Layer 6 of a small transformer language model trained on English Wikipedia (16 layers, counted from 0, width 64).
A neuron's activation on a vector x is squared ReLU(weights . x), where the dot is the dot product.
The model reads these tokens: "als" "." " In" " to" "tal" " he" " played" " " "6" "1" " mat" "ches" "," " sc" "ored" " " "4" " go" "als" " and" " made" " " "2" " ass" "ists" "." "\n\n" "====" " L" "o" "an" " to"

The vector x that enters this layer's MLP at each token. A number n stands for n times 0.05.
0 "als": 44 22 -8 19 -7 3 11 -25 4 18 -10 -12 6 -16 -44 -15 24 36 34 -5 -2 25 -18 0 20 0 3 4 5 -6 2 -1 -16 -3 19 3 6 36 11 -12 -48 -6 10 -4 7 -15 -14 -61 -12 -17 10 -16 9 21 15 14 6 9 9 16 -18 47 -11 -24
1 ".": 3 -19 -17 -9 -14 10 22 -21 17 -8 6 -4 -19 0 -18 -21 28 8 28 14 16 29 -16 -19 4 -9 4 9 9 13 -7 -11 -2 18 -2 4 15 67 -26 6 -89 3 10 -5 23 -9 0 -11 27 -3 6 -12 17 7 -11 -20 17 3 3 -6 8 24 -6 -24
2 " In": 21 6 -14 -24 -6 3 -6 -21 -1 33 -36 -25 -3 7 2 5 42 -6 15 6 -2 -7 -43 -41 8 21 -6 6 -19 21 -29 -14 -8 -23 -1 5 14 28 -7 -1 -49 32 18 16 2 9 -48 -37 32 5 11 -2 9 8 0 20 -24 -6 14 -16 -9 14 -6 -9
3 " to": 32 6 -19 -23 16 12 17 -4 -13 26 -3 -10 17 -15 -4 -5 25 -21 11 7 -5 13 -5 -13 31 -18 4 6 -22 22 -29 -7 22 -12 -19 -20 -13 61 -9 -8 -63 15 -24 13 12 -1 -22 -49 10 -22 3 6 -16 -17 -8 -20 -17 14 -3 -8 6 33 -1 6
4 "tal": 32 2 16 5 -5 12 11 3 10 16 4 -15 0 -24 -31 -23 9 18 -18 27 -31 -5 -56 -19 14 7 31 -6 1 15 12 -9 11 42 -14 25 -2 4 -43 12 -19 4 7 16 -12 -10 1 -68 18 0 -5 9 13 -13 5 -8 -21 22 12 -19 -11 24 18 -10
5 " he": 27 -20 2 -28 9 -33 19 0 -4 20 7 -9 4 8 -22 13 33 -7 36 -5 1 7 19 3 -14 11 7 3 -18 22 1 16 14 -8 -10 14 27 22 -17 26 -45 -8 -11 9 30 -10 -32 -21 -2 -60 23 35 22 8 -31 17 -11 29 2 -13 17 -14 5 15
6 " played": 15 3 13 37 -11 5 34 -22 -4 16 -18 11 12 -20 -41 0 -7 35 7 -4 -13 -21 -31 8 9 5 -2 14 -17 -13 -2 -11 -7 26 -11 8 4 10 -13 2 -68 1 -25 17 35 -4 6 -37 -26 -10 -2 2 4 12 28 26 -44 -17 2 0 -26 11 -13 -17
7 " ": 18 -3 -17 15 1 -8 17 -17 -15 16 5 5 19 12 -58 15 22 18 -3 13 15 -12 -50 -20 0 -20 -12 4 10 -2 20 -19 -30 4 -4 23 -28 1 -4 11 -24 -5 7 2 3 -6 -31 -2 67 23 5 -3 12 21 15 -13 -44 -18 -8 -23 -14 27 6 -1
8 "6": 2 5 5 -3 -11 -18 -21 -16 -6 23 29 -29 -4 -6 -53 18 5 3 12 -7 -11 -4 -40 -27 -3 -7 2 -6 17 10 13 -20 -22 10 12 7 10 23 -19 0 -63 -15 -12 -14 18 1 2 -28 42 25 15 -14 5 5 16 6 -57 31 -3 5 5 12 -4 17
9 "1": 5 16 -18 9 -1 7 -12 -3 -13 16 15 -1 -4 7 -42 22 9 5 14 12 -7 -43 -12 -3 -11 28 -33 1 -6 8 0 -7 -23 2 -20 13 18 22 -5 -6 -66 12 14 -21 28 -4 -1 -29 50 16 18 -10 10 1 -3 26 -41 34 -13 6 33 13 6 14
10 " mat": 13 41 -22 13 -23 12 6 6 -21 6 4 3 26 -15 -29 17 21 13 21 0 26 -46 -14 -4 -9 46 2 21 -29 -6 -16 -21 -25 9 -6 -2 2 -4 -31 17 -26 -10 23 33 6 -25 -7 -35 -5 -4 5 11 1 -4 -4 48 -43 -12 -21 11 -6 13 2 1
11 "ches": 30 14 -14 32 -21 -3 7 12 0 2 7 -6 8 2 -19 -7 -6 0 27 -29 1 -24 -21 14 7 18 -11 34 8 3 7 11 -23 19 -26 24 -11 20 -4 9 -55 -12 12 4 32 -20 4 -72 -31 0 -8 -19 20 18 15 7 -16 15 -4 -18 -15 33 -13 -4
12 ",": 19 -10 4 6 -9 -9 13 -12 -16 -20 11 -10 -10 6 -28 11 0 -4 -39 -13 -12 -8 6 -8 8 -18 -23 13 2 22 -7 -18 0 4 -33 18 13 49 -4 28 -68 -5 21 3 42 4 -3 -7 -4 -5 -21 -32 41 31 13 3 -32 9 -18 -25 -3 25 -7 -2
13 " sc": 24 3 2 9 7 26 15 -48 -23 -27 5 -2 21 10 -49 24 0 4 14 -1 25 -16 -9 17 -3 13 5 31 -21 13 -34 -23 -35 18 -10 -1 4 -1 -50 11 -21 -21 -28 32 0 -27 -1 -24 19 -16 6 14 4 15 -14 24 -25 -9 -14 -3 7 16 23 -5
14 "ored": 17 3 12 19 -31 8 16 -31 -19 20 -2 -18 -2 -25 -20 -10 8 1 4 -6 -19 5 -33 10 -15 -14 28 17 -3 25 -17 -16 -3 0 -32 20 -26 8 -22 6 -39 2 -21 -14 24 4 -9 -79 -16 11 -4 -9 5 16 0 0 -29 12 32 3 -5 31 -7 -15
15 " ": 11 -4 -14 15 -5 -10 24 -25 -23 15 10 -7 20 13 -45 14 30 14 -7 13 16 -12 -46 -13 -6 -14 -17 8 17 -4 20 -19 -30 8 -5 17 -23 3 -9 -3 -23 -13 4 -2 2 -8 -39 -12 74 28 8 -1 11 24 10 -1 -25 -7 -11 -20 -16 36 8 -13
16 "4": 6 23 12 -11 -10 -24 -29 -19 -2 29 27 -12 -6 3 -58 15 12 8 9 -3 -11 -1 -12 -12 -16 15 -19 10 16 4 0 5 -18 20 4 -12 17 21 -12 -7 -67 -6 -5 -18 39 -10 -5 -41 40 13 13 -17 2 3 10 22 -35 29 1 0 4 24 7 0
17 " go": 32 32 -10 29 -23 6 37 6 -16 16 -16 -3 26 -8 -26 14 9 14 31 -18 -6 -37 -4 33 9 20 0 21 3 22 -3 -4 -34 17 -1 2 4 -8 -37 11 -51 -12 -31 17 7 -1 1 -31 -7 -4 10 9 10 -6 -9 28 -14 -34 -19 4 12 34 16 -12
18 "als": 35 31 0 20 -10 -24 -7 -17 7 23 8 -9 -1 -12 -23 6 19 20 35 -39 -10 -2 -1 8 25 -14 -4 36 16 -17 7 7 -32 14 -1 -16 -12 6 0 6 -43 -8 9 8 21 -11 -34 -62 -19 7 -12 -13 11 9 14 3 -14 21 14 15 -25 40 -12 -10
19 " and": 24 -7 -4 1 -10 -13 6 2 -8 -9 10 -19 0 -7 -29 20 39 -22 -3 -6 -5 10 -4 11 -4 -4 -2 2 -14 -4 10 -6 -13 -24 -32 -15 7 36 -17 -6 -94 -10 6 -4 39 -11 -13 -33 -1 -19 -3 0 11 9 9 23 -30 4 0 -31 -19 22 -15 14
20 " made": 31 -8 15 38 -20 -2 12 -45 -21 9 -9 3 5 -18 -43 18 -11 19 15 12 -8 -12 -31 0 5 15 18 29 -13 1 -16 -16 -17 28 -19 -13 -1 21 -11 10 -62 -2 -28 8 37 -1 -3 -34 -30 10 6 5 -1 7 -3 13 -21 -17 6 3 -21 32 -1 -1
21 " ": 22 -5 -9 20 2 -14 11 -20 -23 9 14 -2 28 13 -53 7 34 19 -8 13 14 -6 -48 -16 -3 -15 -17 17 15 3 19 -21 -28 7 -8 15 -26 2 -7 3 -21 -7 9 2 2 -13 -33 -3 70 25 6 -10 11 23 12 -9 -31 -14 -6 -21 -14 27 8 -6
22 "2": 8 14 0 26 -6 -20 -27 -20 -16 28 10 -5 5 8 -77 16 40 5 0 4 -2 -10 -10 -9 -12 19 -26 14 13 22 -12 -3 -16 21 -19 3 10 -4 -7 -3 -51 12 -11 -12 44 -9 -2 -21 48 7 19 -18 4 5 2 8 -4 23 -2 -7 27 17 6 3
23 " ass": 43 13 -6 3 -6 -4 17 -15 -8 4 0 -18 30 13 -68 5 -13 -5 31 -2 26 10 -5 -13 9 20 -24 30 -26 -1 -6 -1 -8 -20 7 -43 5 5 -18 33 -38 -13 -1 19 -21 6 -39 -8 5 -7 0 5 5 13 7 29 -27 26 -15 21 -10 11 3 -24
24 "ists": 31 -5 -7 30 2 -12 -7 -20 -12 -2 2 6 0 -9 -31 -25 -10 26 30 -19 -22 11 -29 2 8 -11 -29 33 -20 -21 2 10 -22 4 -12 -3 -3 28 -11 4 -48 -9 2 -11 33 -15 3 -65 -21 0 -6 1 16 13 -2 3 -21 27 12 -2 -29 31 -10 -30
25 ".": 1 -29 -8 5 1 3 21 -26 -9 2 9 -13 -13 4 -32 -25 33 13 38 8 2 4 5 -11 3 -30 -13 16 10 -13 2 -7 -14 22 -1 -1 6 55 -32 9 -77 0 6 -26 27 -22 1 -17 4 5 13 -23 25 35 -4 -13 -17 1 10 1 12 18 0 -13
26 "\n\n": -5 -25 6 7 9 17 27 -17 -26 -1 -2 -5 -38 14 -53 -15 53 1 11 0 -7 6 -3 -35 -2 -5 -6 23 10 14 31 -12 -1 18 10 17 18 57 -1 5 -19 6 -10 -14 17 -14 -39 26 -3 -5 10 -2 -15 14 -29 27 -28 16 -5 5 -21 20 -13 -7
27 "====": -5 17 6 16 19 20 25 2 11 13 2 3 10 -5 -38 -11 44 8 -1 -13 -3 19 -41 35 -4 -22 9 20 2 -9 -25 6 -17 6 -5 17 24 57 -18 -16 -41 11 -1 -24 24 -22 -33 13 8 -16 -5 0 -18 1 10 -4 -29 10 8 23 -28 35 -14 -11
28 " L": 40 1 0 21 -16 -13 14 -18 -6 -18 -25 -31 3 0 -25 25 26 -15 32 3 -11 2 -48 -10 13 -5 7 14 4 -5 4 -5 -18 -21 -4 2 7 27 -29 4 -29 -13 -24 1 7 5 -17 -2 80 -23 -5 26 8 2 18 13 29 -11 -10 -25 -2 3 -14 0
29 "o": 47 7 12 35 15 -8 10 -33 -19 25 -5 -3 21 7 -12 -10 7 -18 -2 -3 37 -22 -4 -1 -3 25 -7 12 -11 23 0 2 17 24 3 28 -12 27 -19 4 -36 23 28 -3 15 -4 18 -64 9 -26 -4 5 11 12 34 16 -3 -16 -4 -4 42 11 -5 -1
30 "an": 31 -2 -2 38 -5 -29 -26 -42 -5 -1 -15 -18 20 -6 -14 20 -5 -19 -5 -4 -8 -21 -12 -26 9 8 0 9 -13 -22 31 8 3 13 20 34 -16 35 -24 10 -26 -14 12 2 -4 -4 5 -67 5 -28 -23 -8 -3 -1 38 19 -25 3 0 0 -31 9 -14 9
31 " to": 23 2 -22 13 6 11 12 -11 -3 19 10 -15 18 -7 -23 11 16 -34 29 6 -9 7 6 18 4 -24 0 29 -30 5 -24 0 24 -20 -16 -8 -18 50 -12 -7 -56 17 -32 23 28 2 -22 -31 -12 -19 -1 -5 -8 -17 6 5 -23 6 7 2 25 51 -5 9

Each question shows the input weights of one neuron of the MLP. A number n stands for n times 0.0079.

n157: -6 10 -12 8 31 10 0 9 -25 15 -36 27 -13 -4 27 -20 1 18 9 1 16 -7 2 -5 -19 -9 -22 -1 -33 -32 -20 17 -14 29 23 -11 17 -13 -30 -6 5 -4 -6 -16 -11 2 12 11 -25 -7 13 -14 6 35 9 25 30 -46 23 -50 7 -10 2 9
Which token does this neuron like most? 29 "o"

n57: 2 14 0 6 -4 -8 5 18 20 -1 17 14 -23 24 14 25 -3 22 -25 8 5 -30 13 0 2 5 -10 1 17 17 -1 21 31 -22 10 14 3 -18 26 5 -1 10 -5 -17 10 -29 39 7 -9 10 -10 -1 -14 10 9 -10 -6 6 -28 -6 -15 1 -24 47
Its three highest activations, in order, are on tokens 12 ",", 9 "1", 11 "ches"

n56: -28 30 19 4 47 33 -22 -7 -40 8 -16 4 -54 -17 16 20 -32 -4 3 12 -8 3 14 39 23 -51 -18 -18 -44 -61 -11 27 22 14 28 -26 -16 -2 -27 17 -1 11 -13 29 -14 25 18 10 -10 -11 5 -28 22 -29 -10 -22 6 -39 -2 0 11 9 -20 -2
Which token does this neuron like most? 31 " to"

n224: 7 -1 -21 -4 6 -11 30 3 -3 6 -6 28 -28 16 20 -7 -22 17 -12 -10 -24 2 32 35 36 -3 -15 -16 12 17 -8 -30 -1 1 -27 -35 -10 11 9 -36 -6 16 4 9 17 -1 18 18 6 12 16 8 8 13 1 17 8 15 -5 -21 -12 -8 17 2
On which two tokens does it fire most, strongest first? 12 ",", 3 " to"

n210: 17 13 3 15 18 -5 -4 -12 32 1 18 -7 15 36 50 -5 -17 27 1 -8 14 -7 17 -19 0 3 27 15 -24 -39 29 17 -15 -11 3 24 -17 -29 -11 -5 -9 43 36 17 -25 -26 -8 19 -49 -13 20 -36 -15 31 -3 -37 9 -28 -18 -17 -15 6 -27 24
On which two tokens does it fire most, strongest first? 30 "an", 11 "ches"

n222: 7 23 3 16 6 28 -15 3 -6 24 -2 30 -29 0 7 25 1 14 -37 16 -6 -27 14 1 2 28 -16 -36 -18 -6 -21 14 -2 -33 -7 -18 17 -1 1 -14 -19 14 8 -8 -7 -9 3 28 1 34 53 -13 6 -9 -2 7 4 -18 -29 20 -13 -22 -4 29
On which two tokens does it fire most, strongest first? 9 "1", 10 " mat"

n100: -8 -15 15 -8 3 51 -9 -23 10 5 5 -19 -15 13 54 -17 8 25 -37 12 -15 20 -30 -1 -17 -24 26 4 29 2 17 -1 -16 -31 -1 12 39 -3 -3 -20 -2 36 -9 -16 10 -2 20 32 -3 -7 -7 -22 16 47 -18 -9 25 24 -4 6 1 -34 1 24
On which two tokens does it fire most, strongest first? 1 ".", 27 "===="

n120: -59 2 -20 -7 -15 25 21 -9 40 14 7 14 -30 6 42 -13 -1 11 16 -16 -2 31 -13 -2 6 9 -10 8 2 -4 -8 25 -39 -11 -14 -9 26 -2 -9 -4 -14 9 14 -1 -22 0 51 12 -2 11 51 -20 -1 32 1 -8 43 -5 2 20 30 -2 7 17
On which token does it fire most, and how strongly? 1 ".", at about 4.4

n242: 5 50 -16 -7 -17 -15 10 -17 -31 11 20 37 5 -4 3 -15 -20 -9 5 11 0 -25 6 22 14 1 -16 2 3 -33 5 -25 -9 -10 -60 -15 0 -43 -18 5 -11 -5 13 32 -16 9 42 25 -2 -8 35 -18 -11 -2 -1 2 1 -19 -2 12 -11 -15 -20 1
Which token does this neuron like most? 10 " mat"

n2: -2 17 17 -6 52 -9 -16 1 -27 -26 -14 45 -12 6 8 39 25 8 -17 20 4 6 -8 27 58 0 21 18 -4 -20 -11 37 8 -18 -18 -20 32 -3 -16 6 13 10 36 10 25 11 17 6 3 -21 18 -45 -39 -45 1 -37 43 -30 25 -11 24 16 -4 26
Its three highest activations, in order, are on tokens 3 " to", 27 "====", 31 " to"

n3: 7 -2 21 -5 1 -35 -32 -16 6 -1 -43 15 -10 23 30 -25 -26 -3 -15 11 25 -14 -16 30 15 -1 32 16 19 11 5 15 23 -6 7 -18 -37 -28 -3 1 5 26 -22 -24 -24 -17 25 3 -16 -10 11 10 -25 31 15 -25 21 7 -38 -49 36 7 13 11
On which token does it fire most, and how strongly? 29 "o", at about 1.6

n5: -19 14 2 1 -34 18 41 -20 -6 -23 -20 18 -2 -15 59 33 -30 -39 -4 -4 -22 -8 -9 13 27 -18 14 -1 -1 -15 -14 -19 35 4 -29 -6 -13 9 18 -10 1 4 8 -22 8 18 15 -4 -7 6 21 -7 16 -16 -10 -8 21 -15 2 29 0 -17 -8 1
Which token does this neuron like most? 14 "ored"

n161: -8 39 -17 11 16 10 -12 16 -25 -47 -25 -17 -3 -11 -11 13 12 -4 -13 -16 31 22 32 34 5 -14 3 -17 -33 -11 34 -13 -23 15 -11 1 -15 -15 33 -11 -7 12 9 33 -28 1 35 -1 3 5 -13 -1 -2 9 -2 -7 0 31 -49 0 -1 -14 8 -7
On which two tokens does it fire most, strongest first? 10 " mat", 13 " sc"

n122: 13 -1 42 11 -2 30 -2 1 -2 -14 -25 -15 -5 12 -9 27 -2 35 11 35 -1 46 -7 17 -6 -10 0 -40 4 -5 28 -26 -15 -8 -22 -21 19 1 9 11 -2 21 10 -10 -14 11 -5 25 -27 3 -17 -15 -37 47 -10 9 8 -46 -19 -5 -3 12 -31 13
Its three highest activations, in order, are on tokens 26 "\n\n", 20 " made", 0 "als"

n32: -1 5 -7 9 -12 15 5 -8 55 19 12 -29 -6 -7 21 -8 -1 54 18 16 -3 29 19 -35 51 -19 3 -39 -42 2 0 -14 -5 -5 -4 14 -19 -6 16 1 -4 -11 2 7 11 -28 25 -6 -12 9 21 -16 -29 1 -20 14 13 -3 2 -20 12 23 19 -20
Which token does this neuron like most? 0 "als"

n123: -13 -1 32 -1 -8 -5 11 18 -3 15 1 -21 -10 11 -6 44 35 42 -22 24 31 -10 24 57 76 15 -22 6 28 -30 1 -5 10 9 -45 17 -28 -42 -17 -23 -1 2 -1 -1 5 18 17 5 -32 26 9 27 -26 1 11 -11 -5 -11 5 -7 -4 -34 -30 7
Which token does this neuron like most? 6 " played"

n28: -12 -35 5 -8 -23 -20 -27 25 22 0 -7 1 -16 40 6 -8 3 35 -9 -21 8 28 25 -36 -15 11 17 23 -5 -28 30 48 -47 -3 -15 -13 16 5 13 7 18 28 25 6 -31 17 -5 10 -16 16 28 -24 -10 -3 -22 20 -3 0 21 -19 36 -64 -4 3
On which token does it fire most, and how strongly? 5 " he", at about 0.02

n159: -44 -20 12 -43 23 17 -33 -7 8 15 -1 3 6 0 5 -22 7 20 -19 10 23 23 5 -14 28 2 9 -13 17 7 -22 -8 28 -18 7 -46 -1 5 -7 8 5 11 -47 11 6 24 6 12 10 31 1 34 -3 13 -12 -27 7 -8 29 -14 14 -11 -5 -32
On which token does it fire most, and how strongly? 3 " to", at about 1.2

n194: 20 -14 40 -13 -9 -16 -5 -8 -8 36 -32 9 25 -26 10 -19 -4 14 -15 48 -16 10 16 41 35 -16 0 -41 -9 11 57 -23 -2 -4 -25 -32 26 -8 22 8 1 -1 -16 -16 -2 24 -10 24 -37 36 9 -11 1 41 -35 -3 3 -9 7 -24 10 -5 -4 -1
Which token does this neuron like most? 20 " made"

n162: -16 44 44 15 -1 5 14 22 -11 -48 -39 6 26 -41 17 10 28 8 -10 -23 5 25 -1 -11 28 5 22 -16 18 -15 -12 -6 38 -9 0 -1 7 3 52 5 27 -17 3 -13 13 48 -7 -15 -5 -12 1 -5 -11 20 0 -9 36 -13 24 12 -19 25 -10 35
Which token does this neuron like most? 0 "als"

n132: -38 38 31 -17 19 -25 3 9 -22 18 9 -22 -52 1 -1 25 -16 -1 1 -6 -30 -6 36 29 13 -10 -2 -21 8 -32 -16 -19 8 9 -11 -28 -6 -19 6 -8 17 0 -6 -13 7 7 -7 11 -9 19 -1 19 -25 6 -1 -21 -7 -4 -22 8 -3 11 16 -11
On which two tokens does it fire most, strongest first? 16 "4", 18 "als"

n10: -16 -2 1 -37 33 6 30 8 27 -1 10 26 -11 9 8 27 3 3 3 26 10 29 -18 21 40 -31 -7 10 -13 -40 7 23 27 4 4 19 -17 5 31 21 -7 25 15 -4 -1 22 29 3 -33 -3 -10 -2 -5 -8 -9 -33 11 2 19 -22 4 -1 8 8
On which token does it fire most, and how strongly? 3 " to", at about 0.54

n45: -20 -30 -2 2 2 -8 2 -10 72 29 -9 31 1 15 19 14 26 20 31 7 -12 31 39 -7 27 -1 -22 -5 2 -7 -20 11 27 10 9 -17 2 -11 -13 -48 5 -16 23 -22 -48 -6 6 -10 -37 10 0 -5 19 8 11 -10 3 -9 7 19 1 -16 -8 16
On which two tokens does it fire most, strongest first? 25 ".", 0 "als"

n20: -9 -32 42 24 -12 -18 -7 -11 -13 -4 10 0 5 11 -10 -9 -11 52 -2 -6 -11 14 16 -1 32 -2 -16 -19 -32 -9 3 13 6 5 8 19 -21 14 13 -14 2 -3 21 2 -1 20 11 -4 -11 -4 59 24 -27 -2 -25 -23 8 15 23 -29 13 -27 -7 -1
On which two tokens does it fire most, strongest first? 24 "ists", 5 " he"

n196: 17 20 -24 9 -34 27 -16 5 -18 -14 27 29 -36 1 13 12 -9 1 -12 6 28 1 -14 62 39 4 -5 -11 17 -15 44 -41 4 -29 -32 -24 -16 11 13 0 4 4 -23 12 -22 29 10 -2 -42 -1 22 16 -21 -8 -29 -56 1 -10 -28 -18 -4 3 -23 6
On which token does it fire most, and how strongly? 3 " to", at about 0.35

n142: -16 -7 20 -27 -34 4 6 27 -12 12 -14 -14 -17 8 -5 13 16 37 7 20 -7 30 16 -16 -4 -48 -21 -33 27 -30 6 -10 14 2 -39 7 -12 -3 -8 -16 0 26 6 4 20 -9 11 -5 -37 6 5 -19 -15 -14 -8 -33 33 12 -15 -15 -24 10 -2 0
Which token does this neuron like most? 25 "."

n77: -27 12 -5 -27 48 -4 31 21 32 2 -10 20 7 24 -4 17 2 5 0 -19 0 -5 36 12 -24 -4 20 -5 17 -48 -35 -5 -3 14 -9 9 -9 -15 -17 2 11 -23 4 4 16 -13 13 5 -27 17 -13 -14 2 -14 -29 18 -8 -3 19 -14 16 7 3 -1
Which token does this neuron like most? 13 " sc"

n200: -32 21 35 12 6 30 6 -2 4 -12 -29 -6 1 30 23 -15 11 -7 1 -10 11 23 -12 4 31 -42 -10 -9 -9 4 -13 -7 3 -9 -17 16 -9 -26 -24 -16 -4 0 -6 12 -4 36 5 -6 4 -5 35 9 -14 9 0 6 35 -31 20 -11 16 -3 -19 11
Which token does this neuron like most? 28 " L"

n186: 0 9 -7 0 -6 35 8 20 -13 37 -7 8 -33 48 19 -1 8 8 11 11 -22 -21 43 25 13 -14 -19 -12 26 -16 0 -11 -15 -1 -23 10 -12 -17 -11 -40 5 8 -9 -7 -9 18 20 4 2 32 10 18 -4 22 37 32 5 3 -6 27 10 -7 -13 -11
On which two tokens does it fire most, strongest first? 9 "1", 17 " go"

n86: -23 -3 -11 -19 17 4 -9 14 16 -3 -39 -16 2 17 27 8 -18 3 -14 5 24 8 16 6 -15 -18 -6 16 22 -11 -4 -12 10 -1 3 1 33 10 -1 -21 -4 -5 -37 -16 -3 2 13 53 -20 37 10 -18 0 49 -7 -36 14 18 -17 2 -31 1 -24 -3
On which token does it fire most, and how strongly? 27 "====", at about 0.14

n70: -25 32 17 8 9 50 13 1 -35 40 -12 15 -26 10 17 -22 7 23 -3 5 1 17 14 66 4 1 -3 -54 6 3 -7 -5 -20 0 2 4 22 -9 52 -68 -3 -7 28 -3 -12 -7 8 11 -9 73 9 19 6 61 8 26 31 19 -13 7 -3 -20 36 -9
Which token does this neuron like most? 0 "als"

n78: -11 16 -2 15 23 23 -58 4 -20 -24 -3 2 -2 22 -9 -14 -23 8 -35 -17 -13 48 4 22 8 1 14 15 -28 -1 -12 39 -16 12 -18 25 -27 -11 -10 -22 63 12 -1 -6 15 31 2 -7 -38 42 3 3 -1 -13 -29 -6 35 3 -2 -64 -2 -13 2 -20
Which token does this neuron like most? 24 "ists"

n252: -1 -18 1 -5 3 19 -45 -13 28 -11 -11 0 -15 21 43 6 24 33 1 25 -7 14 15 -6 15 20 37 -28 -8 -11 -8 17 14 -6 1 -31 -3 11 -18 -4 17 -33 27 6 -47 13 -25 -1 -10 14 18 3 -20 -5 -1 -7 1 -4 30 5 11 -7 4 8
Which token does this neuron like most? 2 " In"

n21: -10 14 55 13 -6 36 -51 -5 1 16 19 33 10 -24 41 -31 -10 12 -16 -17 8 16 -7 17 -5 -10 15 -32 35 -8 33 0 37 -18 -5 11 -33 7 -8 -26 -1 10 -20 -11 12 30 48 7 -24 -20 -3 29 11 11 -70 -29 29 -6 18 -3 -1 6 -53 -4
Which token does this neuron like most? 14 "ored"

n150: 11 -34 -15 1 -14 40 -14 8 -3 -6 6 15 31 6 10 23 7 -1 -24 16 -27 -2 3 -32 3 -4 12 -17 -18 10 -12 15 12 13 -1 -16 16 -14 -28 -10 51 -8 3 -2 -48 -29 13 -3 -5 46 -11 -15 12 -14 -11 -3 -2 18 -25 -34 -20 -12 -7 24
Which token does this neuron like most? 4 "tal"

n103: -8 -22 45 8 7 19 4 13 3 -24 -16 0 -12 20 -3 13 0 14 -26 22 12 -9 -2 43 -4 -13 38 17 -10 -21 -2 8 -6 3 -9 -62 6 -24 4 13 -9 16 -1 1 11 38 5 39 -33 -27 -16 14 -12 40 7 2 9 7 11 -32 0 14 -22 -15
Which token does this neuron like most? 20 " made"

n140: -15 28 30 2 9 -19 -9 -5 37 -30 -17 -4 -34 -3 2 -20 12 24 13 -8 -20 -2 -2 -3 53 -9 14 -26 17 2 -4 12 -42 -1 37 -39 -5 3 -1 3 24 -4 -41 -12 13 43 3 1 -7 -27 25 24 -42 39 -12 4 43 -8 -14 -12 13 -7 25 13
Which token does this neuron like most? 28 " L"

n171: -18 13 18 11 -28 27 32 4 -8 6 -12 5 -23 34 17 27 -50 -18 -5 -24 -24 -15 48 2 2 -14 9 -36 -13 -60 22 -4 5 -12 -3 3 3 -1 8 -7 -12 -28 -10 -28 -46 -3 51 -6 -12 29 -3 -26 -5 14 -6 39 29 15 -2 18 -23 4 -26 10
Which token does this neuron like most? 30 "an"

n35: 21 15 -31 -15 -27 -6 -48 42 22 15 -32 13 0 27 3 36 10 -4 7 18 -11 -15 20 28 -9 -23 7 -25 -27 -16 35 18 0 -18 -26 0 -13 -34 25 -2 15 25 5 18 -15 -15 31 18 -1 19 -13 -4 -37 28 9 -9 2 36 -41 36 11 -6 -1 -3
Which token does this neuron like most? 9 "1"

n187: 10 -11 -5 3 -34 5 -6 10 0 1 19 -5 -13 2 12 26 -27 2 -9 -16 27 -12 12 -28 29 -4 16 -44 -15 -12 24 0 -12 -4 0 10 -15 13 25 -1 21 -15 -16 -7 -32 9 -8 -2 5 -10 -20 -10 0 17 -13 -38 21 -35 -25 4 29 5 -10 11
Which token does this neuron like most? 30 "an"